Layer 8 of a small transformer language model trained on English Wikipedia (13 layers, counted from 0, width 96).
A neuron's activation on a vector x is GELU(gate . x) times (in . x), where the dot is the dot product.

Input weights of the MLP neurons that the questions are about. A number n stands for (n - 500) times 0.0012.
n4 gate: 649 574 529 474 632 528 406 436 576 516 530 566 474 586 444 477 409 519 390 237 595 302 392 589 249 396 552 404 449 593 511 576 543 493 545 439 740 625 535 478 649 246 254 556 429 393 517 768 507 613 387 624 417 620 500 474 547 277 357 464 366 466 428 544 595 547 388 636 563 715 459 353 384 608 620 566 482 685 378 392 648 583 446 276 690 740 437 432 709 644 441 589 593 643 631 411
n7 gate: 775 500 595 352 373 500 601 692 549 686 381 492 409 559 335 425 559 639 567 354 504 382 240 472 535 612 302 468 605 506 530 632 741 523 455 450 467 709 351 436 457 598 552 608 749 826 511 534 478 334 574 322 461 500 568 539 686 397 282 485 466 342 423 453 680 516 544 366 536 615 492 500 417 413 864 645 551 372 582 644 530 597 333 356 375 572 314 300 508 700 397 511 467 561 367 625
n10 gate: 619 318 519 409 664 708 561 462 402 593 603 433 425 493 632 384 605 434 543 446 873 697 531 500 406 558 720 258 431 381 477 496 593 645 390 519 548 413 649 399 356 543 564 581 543 595 364 685 459 309 507 481 523 731 553 486 469 673 399 527 314 407 565 513 598 394 420 205 385 623 684 627 425 309 453 488 629 488 377 427 598 508 605 240 590 479 342 703 712 272 369 744 566 465 602 515
n11 gate: 509 382 527 523 649 529 761 611 588 550 436 432 360 305 560 273 481 396 285 522 500 414 493 457 479 542 452 312 664 521 723 654 250 562 544 294 575 398 598 442 358 372 612 494 585 372 345 324 532 503 429 516 621 652 447 601 563 420 548 286 325 418 624 417 382 685 570 725 411 549 466 186 286 438 630 382 631 589 536 267 557 331 412 204 301 831 483 480 635 553 662 504 509 469 196 322
n24 gate: 541 525 409 512 479 420 271 360 166 406 579 602 548 565 469 230 488 462 452 412 557 555 515 469 244 401 417 417 335 438 321 560 496 636 397 491 642 531 440 534 202 486 216 743 452 794 492 738 640 451 349 718 547 565 287 675 655 569 437 708 201 456 735 440 526 491 520 286 266 559 429 527 351 396 526 617 578 445 458 732 365 285 293 431 500 794 285 460 387 437 408 360 597 454 361 443
n30 gate: 428 599 471 614 368 380 590 272 545 351 275 520 786 555 422 692 344 580 314 403 452 415 490 500 478 665 767 623 460 451 468 511 648 500 391 500 647 581 454 522 486 460 377 433 440 478 593 436 500 364 493 448 250 536 444 549 518 285 271 361 394 379 543 572 460 544 399 463 500 515 496 478 437 335 634 464 456 623 580 504 638 538 565 417 661 763 511 595 770 632 411 457 431 755 679 507
n42 gate: 432 475 408 668 546 170 392 577 623 321 602 318 399 603 531 380 313 377 640 366 627 483 462 637 731 474 637 766 544 475 311 509 543 590 243 641 619 707 334 500 535 661 295 517 806 787 303 390 529 447 439 463 409 657 336 691 617 358 415 419 449 522 526 628 522 509 573 215 588 413 830 542 405 560 591 583 587 592 613 539 614 351 790 413 513 656 597 654 618 613 181 611 394 614 351 492
n93 gate: 250 415 472 374 436 463 471 596 551 606 407 474 571 580 688 611 666 693 504 732 391 384 540 528 556 486 480 529 520 495 524 653 535 579 506 373 490 429 522 461 469 550 651 435 484 454 411 458 300 554 516 497 584 602 510 550 507 815 543 414 555 396 545 721 577 416 490 755 587 411 583 312 477 523 311 500 493 140 426 319 360 250 479 566 656 580 628 392 571 405 632 740 358 523 630 450
n114 gate: 430 396 452 599 591 465 668 651 389 355 432 296 476 336 370 320 514 402 659 504 603 623 290 620 468 492 455 428 368 348 466 473 316 477 479 709 426 500 617 435 252 203 411 494 591 472 366 483 590 481 712 763 516 714 405 483 426 421 667 790 393 483 368 422 626 615 537 520 464 687 577 455 411 515 484 472 409 479 580 688 289 435 763 268 389 656 180 441 512 344 319 434 433 574 373 351
n120 gate: 439 583 415 827 433 571 416 288 363 471 402 446 692 306 237 385 389 593 551 657 652 673 334 465 341 504 596 461 540 409 530 412 488 424 541 329 718 461 516 621 673 525 627 455 325 606 463 394 401 462 660 478 666 465 478 377 638 304 600 515 526 508 275 650 454 395 457 598 372 561 274 585 485 418 616 357 442 565 801 431 729 528 531 573 485 500 508 558 473 411 378 231 739 646 461 595
n136 gate: 643 555 458 323 458 309 475 445 391 652 455 522 735 295 624 589 482 621 339 423 407 652 563 516 396 508 573 416 552 483 48 389 349 591 493 555 500 261 487 542 400 496 430 688 567 541 625 535 458 572 568 431 460 733 531 491 627 504 227 496 406 372 536 590 335 508 310 605 375 635 603 282 450 340 456 375 371 555 569 763 555 541 380 480 341 842 374 321 637 287 292 480 423 467 536 398
n137 gate: 819 481 484 532 523 566 571 480 408 617 357 203 626 401 385 296 163 340 548 543 444 621 482 431 368 603 466 463 619 423 597 464 496 539 408 445 545 585 598 507 352 592 340 534 652 667 345 615 568 395 387 470 376 448 512 608 253 542 384 638 325 375 686 517 480 576 418 456 691 635 315 377 434 370 656 657 520 674 535 385 134 645 277 269 566 434 346 560 565 517 337 531 577 706 556 323
n171 gate: 564 567 395 308 387 518 705 593 452 294 488 471 439 511 336 742 568 544 313 265 423 470 500 288 496 417 613 282 620 514 617 579 730 452 456 619 901 427 633 444 515 359 418 687 338 600 468 412 763 453 539 457 455 546 338 511 485 311 673 220 511 508 541 556 470 473 436 324 472 564 461 477 513 634 363 405 596 613 431 447 404 472 557 557 544 674 357 486 783 726 488 563 504 621 515 457
n190 gate: 708 415 429 454 699 460 619 545 659 490 481 564 523 474 424 602 479 602 481 274 546 496 138 421 292 404 663 462 581 349 655 728 555 500 223 609 569 491 578 173 417 98 472 486 560 322 683 530 574 316 591 653 472 597 571 575 468 330 533 419 648 217 709 584 334 505 727 444 530 359 203 468 457 790 486 223 454 456 398 422 715 667 284 395 447 432 486 346 199 735 655 365 554 609 375 491
n215 gate: 426 469 486 519 356 429 467 335 595 530 446 492 465 457 590 567 563 453 426 220 362 814 436 415 570 844 724 382 331 495 696 451 469 273 525 569 362 681 678 288 612 450 565 605 604 489 599 550 410 417 698 407 605 546 507 545 469 567 753 572 490 480 503 576 567 525 500 433 371 552 676 423 423 481 514 525 546 530 554 493 599 435 552 448 598 555 404 357 659 343 276 387 552 454 574 625
n253 gate: 328 446 476 571 511 478 357 716 636 359 375 420 455 539 481 682 457 384 579 186 564 460 448 599 687 419 561 565 535 412 514 493 567 430 352 500 430 557 508 448 526 590 389 532 638 606 257 311 426 412 784 532 403 384 424 521 733 397 527 339 293 535 139 542 586 399 708 523 713 650 745 546 517 611 672 522 545 453 711 593 533 496 738 645 359 510 492 503 421 442 500 369 599 436 552 651
n4 in: 370 741 509 321 313 500 321 345 484 398 592 431 435 568 477 432 574 487 417 404 617 416 408 515 316 612 705 699 361 433 612 489 593 588 470 577 560 504 576 311 530 529 504 552 549 454 621 628 521 567 380 543 777 666 424 455 463 393 601 581 595 495 600 532 564 824 427 705 534 520 535 457 572 378 477 331 677 349 734 384 588 310 208 556 416 748 451 483 757 539 393 537 308 494 549 316
n7 in: 512 481 475 620 453 482 520 403 456 644 291 484 631 370 484 278 401 621 565 508 538 585 570 651 626 462 387 497 521 671 577 360 508 504 638 339 453 515 528 573 519 458 605 380 398 697 777 559 634 556 428 486 595 405 636 602 262 609 583 433 463 550 305 342 287 443 539 750 608 392 379 617 434 415 511 473 446 572 755 466 578 362 204 439 482 242 539 574 611 548 477 582 63 512 424 672
n10 in: 773 388 512 555 621 519 365 598 284 674 208 492 682 478 480 500 466 534 623 386 558 724 443 640 527 621 544 514 361 486 219 690 325 459 534 534 385 589 399 543 702 517 429 503 557 691 352 508 355 500 511 584 592 396 341 332 728 650 318 616 597 591 689 355 615 750 439 465 542 302 449 476 396 511 722 573 585 447 364 622 332 666 447 466 548 381 345 464 631 472 512 511 781 475 358 507
n11 in: 479 403 461 522 393 547 579 390 563 457 675 539 468 579 566 242 354 780 556 491 295 461 221 496 128 219 408 584 433 435 685 643 678 559 369 484 549 819 462 614 659 513 349 528 478 553 474 491 572 500 481 629 607 556 372 458 536 546 417 269 457 471 591 538 584 456 370 625 680 711 676 461 474 618 684 532 440 665 439 385 267 554 468 440 450 343 407 611 705 479 216 605 683 310 592 545
n24 in: 526 553 517 398 472 667 517 488 443 128 325 559 525 365 137 451 485 485 411 580 508 504 456 470 685 504 376 404 617 614 395 691 392 578 437 718 370 547 820 638 684 372 444 565 558 636 690 639 400 654 516 544 425 765 256 669 417 323 569 628 647 488 463 587 601 323 578 479 338 527 264 552 561 496 681 475 589 518 645 492 618 700 454 784 346 762 615 305 796 601 598 475 335 551 660 571
n30 in: 469 454 491 372 444 596 485 385 565 385 314 488 637 459 605 438 281 594 393 527 669 706 743 411 643 507 587 393 388 589 592 547 540 514 648 446 586 559 643 503 671 807 253 390 490 652 545 560 313 402 397 437 383 386 373 438 598 539 504 525 489 487 482 453 602 504 483 581 584 527 444 638 561 314 632 408 331 891 605 329 667 557 566 489 489 611 578 718 445 797 481 471 621 521 533 455
n42 in: 455 349 448 620 376 253 603 323 671 551 702 347 570 321 611 436 238 489 400 367 417 420 523 868 228 538 891 410 444 608 330 248 564 627 572 530 500 574 445 593 539 716 367 566 639 588 398 462 537 423 516 459 418 388 487 454 663 509 429 538 186 528 589 507 655 824 913 296 437 500 306 519 543 340 595 500 556 500 463 384 613 509 564 410 412 524 273 672 708 657 487 517 550 553 669 561
n93 in: 464 685 415 558 360 609 292 527 379 264 323 683 586 687 416 597 649 678 438 765 476 444 583 610 469 412 409 407 582 578 402 500 564 624 644 670 663 617 306 494 524 452 458 398 547 517 429 436 510 403 583 561 571 606 582 435 365 601 254 383 437 574 611 620 701 439 411 668 494 446 427 614 464 503 541 268 497 493 376 557 503 275 459 524 319 565 493 367 582 415 517 573 486 436 531 503
n114 in: 441 567 611 500 471 517 647 445 554 370 513 237 365 394 390 382 546 481 617 354 829 550 267 382 655 466 681 285 612 341 450 440 223 344 455 369 407 587 555 619 427 655 504 454 647 378 609 585 667 686 714 398 290 534 284 473 389 355 465 327 16 516 741 489 552 578 428 322 528 400 584 621 460 548 762 367 625 514 718 474 533 353 440 359 276 315 565 612 755 415 395 387 518 461 483 565
n120 in: 387 539 487 170 420 736 405 609 313 366 285 256 460 609 545 466 279 465 251 500 556 481 625 484 600 366 435 627 567 500 538 468 453 590 581 433 463 766 614 497 337 604 520 485 610 771 252 816 504 363 410 602 448 600 261 466 508 597 529 344 519 563 669 514 504 468 426 472 526 294 484 609 458 456 297 652 456 475 141 468 426 372 492 441 461 796 565 559 428 488 496 364 398 308 444 425
n136 in: 634 488 560 592 417 500 743 375 680 469 747 840 284 481 572 422 562 464 645 373 517 332 611 37 286 647 496 485 454 559 619 581 406 387 395 488 515 413 526 439 357 388 466 525 451 450 566 613 746 493 357 418 635 282 540 483 492 439 598 544 680 518 427 415 636 339 443 475 492 361 479 464 568 542 434 702 789 687 374 288 540 330 525 333 508 700 646 653 554 594 492 645 736 419 422 887
n137 in: 382 548 638 436 472 548 560 569 608 567 762 348 630 520 440 311 348 412 571 805 525 799 395 411 646 516 377 496 569 512 416 599 537 582 482 659 344 807 438 568 562 722 381 455 439 745 622 518 717 432 531 441 397 342 424 403 541 645 268 602 213 503 742 367 533 804 272 437 355 596 287 471 541 419 467 554 517 750 783 558 423 332 661 368 532 477 424 654 546 552 407 378 504 741 504 602
n171 in: 385 638 468 475 632 370 300 438 430 581 232 517 643 519 540 558 546 531 441 374 583 485 442 365 296 516 740 436 485 441 757 442 469 330 580 423 430 333 325 527 230 341 359 521 406 360 378 643 586 603 537 604 523 413 454 517 375 575 683 327 328 543 837 568 783 429 507 583 403 591 395 369 575 344 394 366 429 741 244 562 489 561 645 789 633 709 412 558 587 471 364 473 709 452 520 555
n190 in: 375 475 320 361 594 395 543 298 753 628 458 433 516 446 675 516 809 317 542 791 484 420 324 374 355 587 347 349 500 404 619 679 853 530 769 490 398 370 669 625 279 506 363 567 209 385 442 591 505 736 364 181 773 521 879 401 541 734 548 809 450 470 337 429 247 521 745 266 571 467 479 414 497 199 665 541 713 718 426 439 620 388 443 623 475 623 819 817 547 785 500 303 253 715 484 344
n215 in: 440 733 549 435 496 245 575 444 595 619 496 574 442 478 402 520 425 513 378 545 538 493 527 284 671 639 489 368 443 400 419 715 583 336 309 534 683 469 669 322 485 566 496 512 539 612 504 730 601 317 282 442 405 813 599 460 643 307 602 519 696 461 477 579 557 672 373 481 444 396 426 450 457 444 485 630 531 770 380 659 422 343 701 220 507 667 531 288 753 476 523 504 573 410 561 586
n253 in: 470 552 431 460 430 504 475 444 666 491 571 461 269 616 521 854 438 272 549 470 373 306 507 426 602 532 512 467 576 297 437 456 633 564 486 624 558 562 418 271 512 954 492 390 323 421 377 361 353 586 580 543 285 525 662 356 710 457 504 468 342 529 263 437 561 553 436 475 335 702 846 486 492 692 451 504 709 405 719 670 456 412 800 484 429 549 645 602 488 500 309 408 600 440 582 657

Each question shows a token from some text and the vector x that enters the MLP there. A number n stands for (n - 500) times 0.0076.

"\n": 423 589 430 322 681 554 454 570 244 532 286 463 431 451 517 435 602 606 394 591 407 477 614 568 499 559 414 435 361 538 451 433 474 470 490 548 453 469 558 491 490 431 376 318 686 467 531 447 501 599 498 535 380 541 532 401 373 445 488 502 498 600 495 403 581 312 504 575 663 469 530 589 794 728 457 481 560 705 432 566 541 449 441 476 539 489 545 574 487 631 526 368 631 356 586 501
Which two neurons fire most, strongest first? n137, n42

" F": 439 583 710 548 550 549 467 786 502 568 564 393 440 419 549 448 420 551 438 484 457 556 546 570 471 590 421 478 437 529 538 317 469 312 603 437 393 582 541 615 567 576 610 400 508 401 391 538 519 551 357 624 593 493 455 337 682 587 602 592 589 623 379 467 521 493 465 531 461 491 494 470 707 568 417 470 611 482 464 548 583 419 370 429 476 441 539 342 375 470 511 571 468 437 506 384
The neuron with the highest activation: n24

"ric": 404 529 610 403 537 539 388 495 545 538 483 632 478 384 437 416 499 778 451 506 423 368 557 580 543 517 458 477 471 580 477 429 620 352 637 458 471 633 418 674 475 595 481 572 528 560 489 587 479 539 521 453 497 418 582 380 369 651 435 440 485 635 534 353 684 520 350 448 333 524 437 563 579 344 472 545 778 601 370 473 456 621 489 432 400 434 426 450 418 541 546 600 493 453 522 550
The most active neuron and its activation: n7, at about 1.4

" the": 413 501 580 417 566 537 399 439 614 499 562 397 443 446 532 417 487 470 454 593 577 577 633 567 517 547 493 480 426 595 512 514 520 597 543 504 405 540 411 570 569 525 441 450 659 498 600 431 565 565 431 573 374 548 477 462 501 458 518 523 342 633 513 352 752 608 524 418 428 417 396 637 723 522 440 553 539 476 615 539 537 501 544 353 493 491 475 685 515 385 495 568 397 572 536 488
The neuron with the highest activation: n42

" De": 196 631 621 571 493 496 561 601 482 529 620 635 576 389 662 559 460 406 552 536 422 567 440 529 481 481 216 525 457 616 488 288 429 452 522 367 428 684 444 576 507 506 524 471 467 539 532 560 474 602 527 622 504 571 478 410 369 578 406 472 570 625 540 435 422 572 461 585 401 432 434 769 779 497 507 483 664 493 478 506 586 427 448 649 474 560 491 471 434 386 426 646 483 348 518 437
Which two neurons fire most, strongest first? n93, n215

"over": 440 384 655 411 432 663 445 433 663 462 366 414 191 403 524 409 590 489 467 534 469 461 468 499 505 552 378 467 518 522 581 568 387 433 455 510 447 617 450 664 572 515 409 331 462 455 513 440 485 658 460 514 465 386 483 377 486 434 509 622 409 619 448 497 523 517 371 616 463 652 420 624 742 395 511 326 674 387 362 387 544 520 437 463 551 630 559 483 400 765 441 479 640 354 480 523
The neuron with the highest activation: n11

"ri": 261 622 541 545 706 567 507 544 394 617 612 606 647 426 445 429 552 594 322 568 544 439 409 386 552 472 284 559 660 649 480 493 405 497 456 441 400 640 326 624 644 556 466 387 569 450 599 417 537 600 482 437 482 377 456 397 447 448 437 401 534 611 592 522 612 515 421 611 363 449 336 673 756 492 511 596 507 292 559 543 683 635 447 622 446 486 678 422 401 489 464 518 355 368 475 609
The neuron with the highest activation: n190

"r": 404 471 602 501 506 585 341 447 378 341 639 557 487 509 545 542 619 591 589 370 563 422 491 521 620 486 529 357 478 619 439 536 428 457 766 570 409 548 649 444 452 575 432 461 411 354 622 366 429 502 473 498 562 507 554 309 671 433 542 441 505 631 546 456 579 605 466 713 346 411 392 608 716 401 423 632 592 382 463 560 610 557 478 409 560 442 390 497 528 410 422 603 669 478 512 459
The neuron with the highest activation: n10

"og": 411 580 613 516 472 445 427 418 481 497 452 390 401 533 514 393 645 604 307 717 501 455 575 648 548 457 520 541 360 596 531 423 421 590 710 624 521 396 608 561 582 526 613 293 437 466 463 445 465 595 406 474 473 517 439 312 567 524 523 510 518 641 508 468 669 421 550 540 379 306 524 603 656 438 444 564 604 478 514 506 507 532 468 532 577 526 492 458 470 504 537 445 648 452 450 609
The neuron with the highest activation: n93

" |": 505 535 557 255 506 408 541 796 528 485 495 434 460 507 515 517 462 450 518 485 453 435 532 462 492 560 558 541 565 577 486 297 464 469 481 546 418 503 435 540 504 553 357 350 507 499 512 516 460 560 431 473 441 477 373 319 405 470 523 586 275 593 555 410 429 518 414 541 445 453 457 455 841 484 453 561 552 579 472 541 480 484 512 422 504 431 556 567 446 507 524 529 526 441 452 550
The most active neuron and its activation: n137, at about 1.1

"|": 406 586 460 275 499 438 586 667 462 485 434 489 465 486 433 530 576 533 341 510 480 490 582 599 500 633 457 559 492 563 531 461 673 393 434 549 423 440 545 492 489 609 257 268 612 372 476 528 524 570 436 568 535 473 390 368 470 496 423 528 408 602 654 461 543 440 536 599 591 400 352 455 825 540 413 493 669 608 570 493 553 417 504 444 510 512 523 674 477 479 451 611 507 423 492 487
The three highest activations, in order: n171, n93, n30

"n": 420 542 466 534 362 442 215 649 575 544 628 502 496 405 506 439 590 634 433 449 429 523 569 433 660 487 409 603 380 531 456 366 413 440 688 421 528 569 468 535 413 387 518 353 475 507 486 419 525 608 443 453 632 524 479 352 432 411 534 522 565 628 669 474 569 536 556 487 304 346 340 509 790 483 409 577 471 590 398 559 514 486 505 474 559 426 513 451 390 364 484 435 585 444 281 581
Which two neurons fire most, strongest first? n120, n11

"ak": 452 517 593 565 493 570 499 516 409 453 481 447 644 483 419 574 569 735 468 632 466 449 644 466 383 601 625 515 402 559 470 438 553 369 683 472 493 555 311 577 539 787 228 374 420 322 629 676 544 602 389 480 348 512 449 363 517 558 436 622 549 621 538 480 551 467 491 456 365 398 480 549 773 451 601 431 461 443 532 488 619 532 416 628 559 309 492 520 485 745 626 377 533 433 433 566
The most active neuron and its activation: n30, at about 2.7

"h": 447 585 556 456 373 606 343 488 583 470 635 490 511 508 475 302 644 642 449 579 509 532 574 397 568 662 460 529 487 526 507 499 526 446 674 488 341 622 586 587 488 602 498 355 533 586 497 580 439 596 381 449 420 716 413 315 507 396 656 536 485 615 473 412 553 553 378 493 406 409 292 590 683 626 505 536 369 391 501 610 478 364 533 314 465 249 372 505 491 627 512 512 548 445 412 600
The neuron with the highest activation: n7

" D": 498 438 720 518 589 496 321 831 309 302 499 471 453 464 534 402 551 492 515 705 391 594 437 517 465 640 352 497 302 533 520 321 516 369 603 411 455 461 422 514 546 531 450 407 530 321 507 597 517 574 414 583 607 542 568 327 486 477 446 519 549 615 381 483 489 495 481 583 404 389 477 519 673 476 497 524 621 427 557 482 547 525 643 469 542 458 646 387 588 352 278 523 514 377 487 459
Which two neurons fire most, strongest first? n42, n93

"est": 525 473 467 486 318 609 447 517 512 337 494 477 521 346 560 563 563 552 553 443 473 488 535 393 660 531 461 500 481 511 535 451 578 351 636 513 389 466 462 455 627 649 553 411 453 380 492 517 487 514 328 392 601 497 558 323 342 544 516 435 399 636 550 412 844 382 447 337 329 494 506 588 635 411 511 555 618 512 428 574 397 571 492 427 552 452 646 552 534 445 679 569 529 400 581 520
The neuron with the highest activation: n10

"-s": 396 695 620 458 484 511 552 575 536 455 419 439 375 453 579 312 556 426 534 509 470 498 775 405 641 751 257 386 303 478 583 323 288 472 573 426 398 462 440 559 407 361 371 558 498 539 571 535 503 470 429 423 427 487 331 310 485 665 379 602 688 611 532 453 572 350 440 507 428 511 419 649 732 703 563 458 545 364 515 415 512 474 498 561 607 399 540 457 656 548 440 472 487 502 460 546
The most active neuron and its activation: n11, at about 0.28

" L": 456 540 731 457 494 493 306 790 459 564 613 498 410 380 584 510 462 572 539 417 449 538 680 547 488 704 499 503 436 514 487 314 485 566 618 401 454 424 415 510 559 634 466 434 464 446 601 554 453 533 480 705 620 583 542 332 422 408 535 541 588 622 576 442 580 480 521 632 460 343 423 549 617 608 442 502 711 552 503 468 477 410 526 493 523 487 466 522 414 484 393 506 446 260 414 373
The neuron with the highest activation: n24

" In": 464 574 452 507 383 403 570 526 467 535 402 623 414 446 439 441 516 505 503 546 673 495 590 494 563 798 394 413 348 603 554 466 434 395 482 350 411 627 501 678 455 745 382 331 467 560 553 510 529 556 522 582 441 578 414 520 370 545 276 494 387 620 465 430 448 620 510 491 454 462 321 429 743 448 563 516 824 579 455 494 627 664 372 417 609 392 687 583 361 557 447 499 452 461 585 461
The three highest activations, in order: n137, n30, n7

" G": 617 538 682 599 539 434 496 714 458 461 632 301 423 444 548 528 562 618 508 562 474 593 509 549 470 697 541 512 501 564 539 268 551 483 676 483 512 579 466 633 574 547 365 483 587 403 618 611 479 541 501 425 613 622 542 325 603 445 640 459 541 621 473 487 511 567 452 605 465 284 519 546 699 653 340 570 743 556 598 493 475 611 429 483 428 350 552 425 556 524 448 522 598 480 605 482
The most active neuron and its activation: n171, at about 0.14

"duction": 411 589 582 360 577 537 424 452 517 459 558 478 466 416 511 418 628 526 493 456 463 403 636 398 482 549 431 488 464 589 512 308 486 494 594 456 562 591 441 629 544 556 558 478 349 484 525 536 476 608 436 478 535 432 410 385 449 424 508 479 373 638 305 447 662 411 400 446 558 588 323 567 603 511 461 309 765 502 458 417 470 594 421 469 487 416 397 489 625 512 436 574 550 432 597 543
The three highest activations, in order: n4, n171, n215

"-": 423 559 431 354 567 523 397 688 407 437 415 492 530 535 497 519 572 557 452 486 585 497 540 570 410 635 353 557 572 571 596 418 529 375 397 648 354 449 567 611 468 515 315 479 538 415 490 490 514 628 435 599 571 469 402 428 556 634 360 524 312 595 648 413 511 481 510 520 592 281 365 445 892 608 436 501 787 525 490 532 516 463 484 517 524 654 568 575 476 575 512 494 414 486 519 570
Which two neurons fire most, strongest first? n24, n93

".\n": 335 633 370 339 641 549 264 444 277 513 393 379 538 453 457 485 570 561 560 540 465 528 683 420 470 529 498 665 423 590 379 529 469 469 470 592 358 391 615 635 506 556 340 480 597 523 454 541 481 636 495 574 414 623 630 320 310 298 334 521 313 564 551 410 529 358 387 514 704 475 403 529 764 705 455 509 564 545 455 621 634 675 478 613 532 582 570 541 456 598 626 435 663 345 584 513
The most active neuron and its activation: n24, at about 0.46

" wh": 428 700 615 455 462 420 621 479 463 435 573 444 344 453 543 359 438 590 564 610 386 680 742 433 519 938 200 459 634 588 491 409 424 600 588 574 360 475 354 687 539 582 538 427 665 607 481 611 536 614 390 534 562 676 503 345 438 417 727 465 546 573 441 452 518 486 627 613 394 405 276 707 781 627 445 477 454 558 664 382 450 431 556 530 456 407 667 505 639 417 696 424 569 481 635 624
The three highest activations, in order: n120, n11, n171

" R": 437 569 645 533 484 385 500 801 532 477 536 485 370 445 594 488 519 556 363 549 482 569 554 553 780 601 484 590 391 536 481 279 531 552 489 522 523 527 338 584 440 502 442 414 656 299 683 484 502 544 367 547 512 463 605 376 557 591 527 510 626 613 405 502 571 573 526 565 450 464 488 554 790 554 350 589 831 615 459 440 429 472 476 437 531 536 581 517 551 542 446 512 461 366 464 428
The three highest activations, in order: n11, n114, n171

"e": 347 386 647 529 415 605 559 535 384 521 601 660 521 472 464 587 540 681 541 612 618 607 568 556 495 447 260 455 566 635 387 435 402 563 574 554 567 516 413 528 515 482 380 569 429 468 652 599 520 568 396 449 436 459 489 440 484 501 381 583 635 634 497 480 442 427 585 518 219 427 496 670 718 502 440 411 511 475 496 522 523 344 438 547 455 375 382 502 396 504 440 493 383 338 640 495
The neuron with the highest activation: n24

"iss": 402 649 758 464 576 444 419 499 521 460 276 468 488 465 477 557 647 769 696 550 355 511 603 523 519 595 438 603 423 532 495 342 357 470 560 357 545 562 451 618 620 467 472 332 440 505 649 523 508 509 411 457 500 578 539 352 520 530 532 490 575 619 500 379 521 662 541 374 425 606 545 626 786 519 570 403 381 501 504 430 476 507 435 317 551 346 498 461 493 439 485 666 503 474 497 514
The neuron with the highest activation: n136

"ic": 383 436 615 496 540 521 476 469 482 433 534 457 434 403 599 504 499 712 419 389 467 471 508 465 498 462 379 417 482 508 521 384 459 480 620 573 398 592 533 584 633 621 366 489 478 677 590 639 497 655 394 421 501 480 535 390 510 536 459 437 465 633 487 461 769 459 403 499 490 453 464 677 714 448 534 501 647 579 370 457 405 551 492 299 415 366 393 533 567 434 289 640 461 453 492 661
The neuron with the highest activation: n10

" B": 455 496 669 526 448 473 491 635 334 542 488 407 455 329 520 421 483 604 374 557 488 690 453 562 474 593 479 596 495 507 433 383 486 500 666 465 500 562 469 582 463 575 413 361 546 491 588 499 481 523 371 477 635 533 548 313 519 554 527 505 524 631 301 391 586 404 457 680 365 440 438 679 659 711 481 473 701 486 514 615 494 399 473 595 505 462 469 400 421 478 387 652 523 453 549 440
Which two neurons fire most, strongest first? n120, n93

" c": 546 552 662 448 499 340 601 585 425 445 591 537 462 454 648 369 570 580 672 625 508 515 570 524 552 718 238 448 442 524 472 350 453 342 529 475 275 564 426 607 634 598 341 421 594 536 551 501 491 510 464 443 674 503 599 397 497 531 644 536 470 631 484 480 628 411 245 625 550 429 473 531 607 529 571 583 746 501 371 685 391 516 499 447 353 449 632 363 476 481 468 526 505 444 397 570
The neuron with the highest activation: n7

"anc": 430 480 644 399 513 469 331 533 644 587 359 474 444 491 527 461 536 769 486 517 446 450 582 578 601 473 493 534 531 589 512 446 354 423 558 479 536 461 357 451 630 627 454 435 476 480 690 519 533 580 435 465 411 508 443 302 605 570 558 611 577 630 459 438 697 426 494 440 431 358 476 649 691 413 741 456 632 456 335 430 429 447 561 433 471 413 574 412 452 582 617 615 452 548 487 508
Which two neurons fire most, strongest first? n93, n7

"ly": 546 506 722 471 410 550 434 412 486 549 456 431 555 433 542 683 487 525 670 525 550 480 604 386 698 516 408 444 431 540 617 456 626 425 520 437 671 595 582 504 431 342 543 437 493 474 639 502 505 691 289 474 570 503 371 364 455 442 463 605 414 636 354 433 675 408 477 537 375 472 508 581 656 598 681 490 539 547 552 540 472 587 450 616 600 570 522 563 445 533 502 490 505 437 468 547
The neuron with the highest activation: n42

" ": 455 630 576 421 546 456 529 335 368 561 518 442 342 481 465 519 346 536 527 629 537 524 651 469 515 680 366 494 474 494 436 427 399 477 645 536 484 508 334 594 565 508 416 364 543 491 637 497 445 547 378 797 501 349 429 383 478 502 464 534 565 556 506 446 537 365 499 474 502 442 334 600 785 687 504 471 694 486 458 574 518 581 450 366 457 95 510 350 475 504 477 473 585 460 464 512
The neuron with the highest activation: n190

"al": 325 565 801 477 440 634 479 643 539 515 435 590 482 490 560 619 600 458 471 549 448 386 566 423 657 662 620 531 471 527 512 368 458 443 600 558 630 518 477 551 461 605 485 460 456 476 516 531 546 612 571 433 502 528 467 381 434 335 468 459 584 639 574 436 532 566 398 447 390 245 349 597 641 583 541 464 615 439 556 580 645 503 553 468 529 545 459 450 385 586 403 479 538 350 274 507
The neuron with the highest activation: n11

" \"": 498 578 643 467 569 486 526 519 593 563 523 684 482 413 671 381 535 526 421 533 475 514 606 602 497 575 313 409 388 536 564 565 518 538 694 471 343 450 515 500 517 577 225 364 506 519 453 591 413 630 535 790 403 522 378 438 620 615 469 473 429 621 586 480 389 474 477 598 457 286 453 713 730 560 537 324 468 564 590 664 505 500 597 516 554 503 611 527 521 513 600 356 539 400 673 505
Which two neurons fire most, strongest first? n24, n4

" The": 365 458 466 505 546 602 570 528 619 495 560 435 409 473 507 498 387 511 502 650 604 539 688 543 572 667 505 513 334 599 466 505 626 517 435 604 403 465 446 575 618 539 584 438 570 522 548 539 508 615 426 586 380 540 442 458 478 389 527 469 311 625 533 373 731 560 527 371 484 351 341 669 767 529 451 501 682 483 697 612 496 381 526 427 498 450 487 605 524 549 485 564 407 573 634 472
The most active neuron and its activation: n42, at about 4.4

"ian": 470 481 655 379 471 558 482 533 542 566 352 473 496 555 458 251 483 635 389 799 539 502 668 456 367 439 392 441 525 515 537 508 421 444 561 494 481 496 431 524 496 414 583 474 386 498 592 553 513 636 481 455 403 498 545 314 481 360 611 588 546 608 566 394 514 426 441 445 312 321 257 679 728 367 508 483 452 334 447 505 448 479 557 497 445 571 322 435 361 683 215 386 618 333 512 576
Which two neurons fire most, strongest first? n120, n24

"in": 452 473 623 518 637 456 490 514 642 482 404 575 544 464 553 578 546 892 354 394 501 579 484 397 575 669 589 473 505 564 457 468 526 456 571 469 443 482 502 635 597 571 401 431 343 465 489 501 501 559 496 487 390 378 465 413 537 421 509 473 600 633 573 522 411 592 417 506 478 406 388 574 754 487 440 492 449 545 497 423 660 448 459 517 532 369 638 559 449 525 344 499 347 366 382 619
The most active neuron and its activation: n30, at about 2.1

" song": 490 645 612 462 639 549 296 326 498 568 624 429 553 552 752 486 500 537 535 590 490 573 945 592 635 472 392 538 528 512 472 515 623 431 516 329 503 549 552 641 592 468 430 296 369 381 530 431 486 608 481 537 556 472 386 381 518 429 498 491 460 623 505 460 558 495 368 602 379 415 351 587 583 436 475 406 643 695 448 477 523 513 448 527 479 512 626 593 558 543 356 415 596 467 670 626
The neuron with the highest activation: n120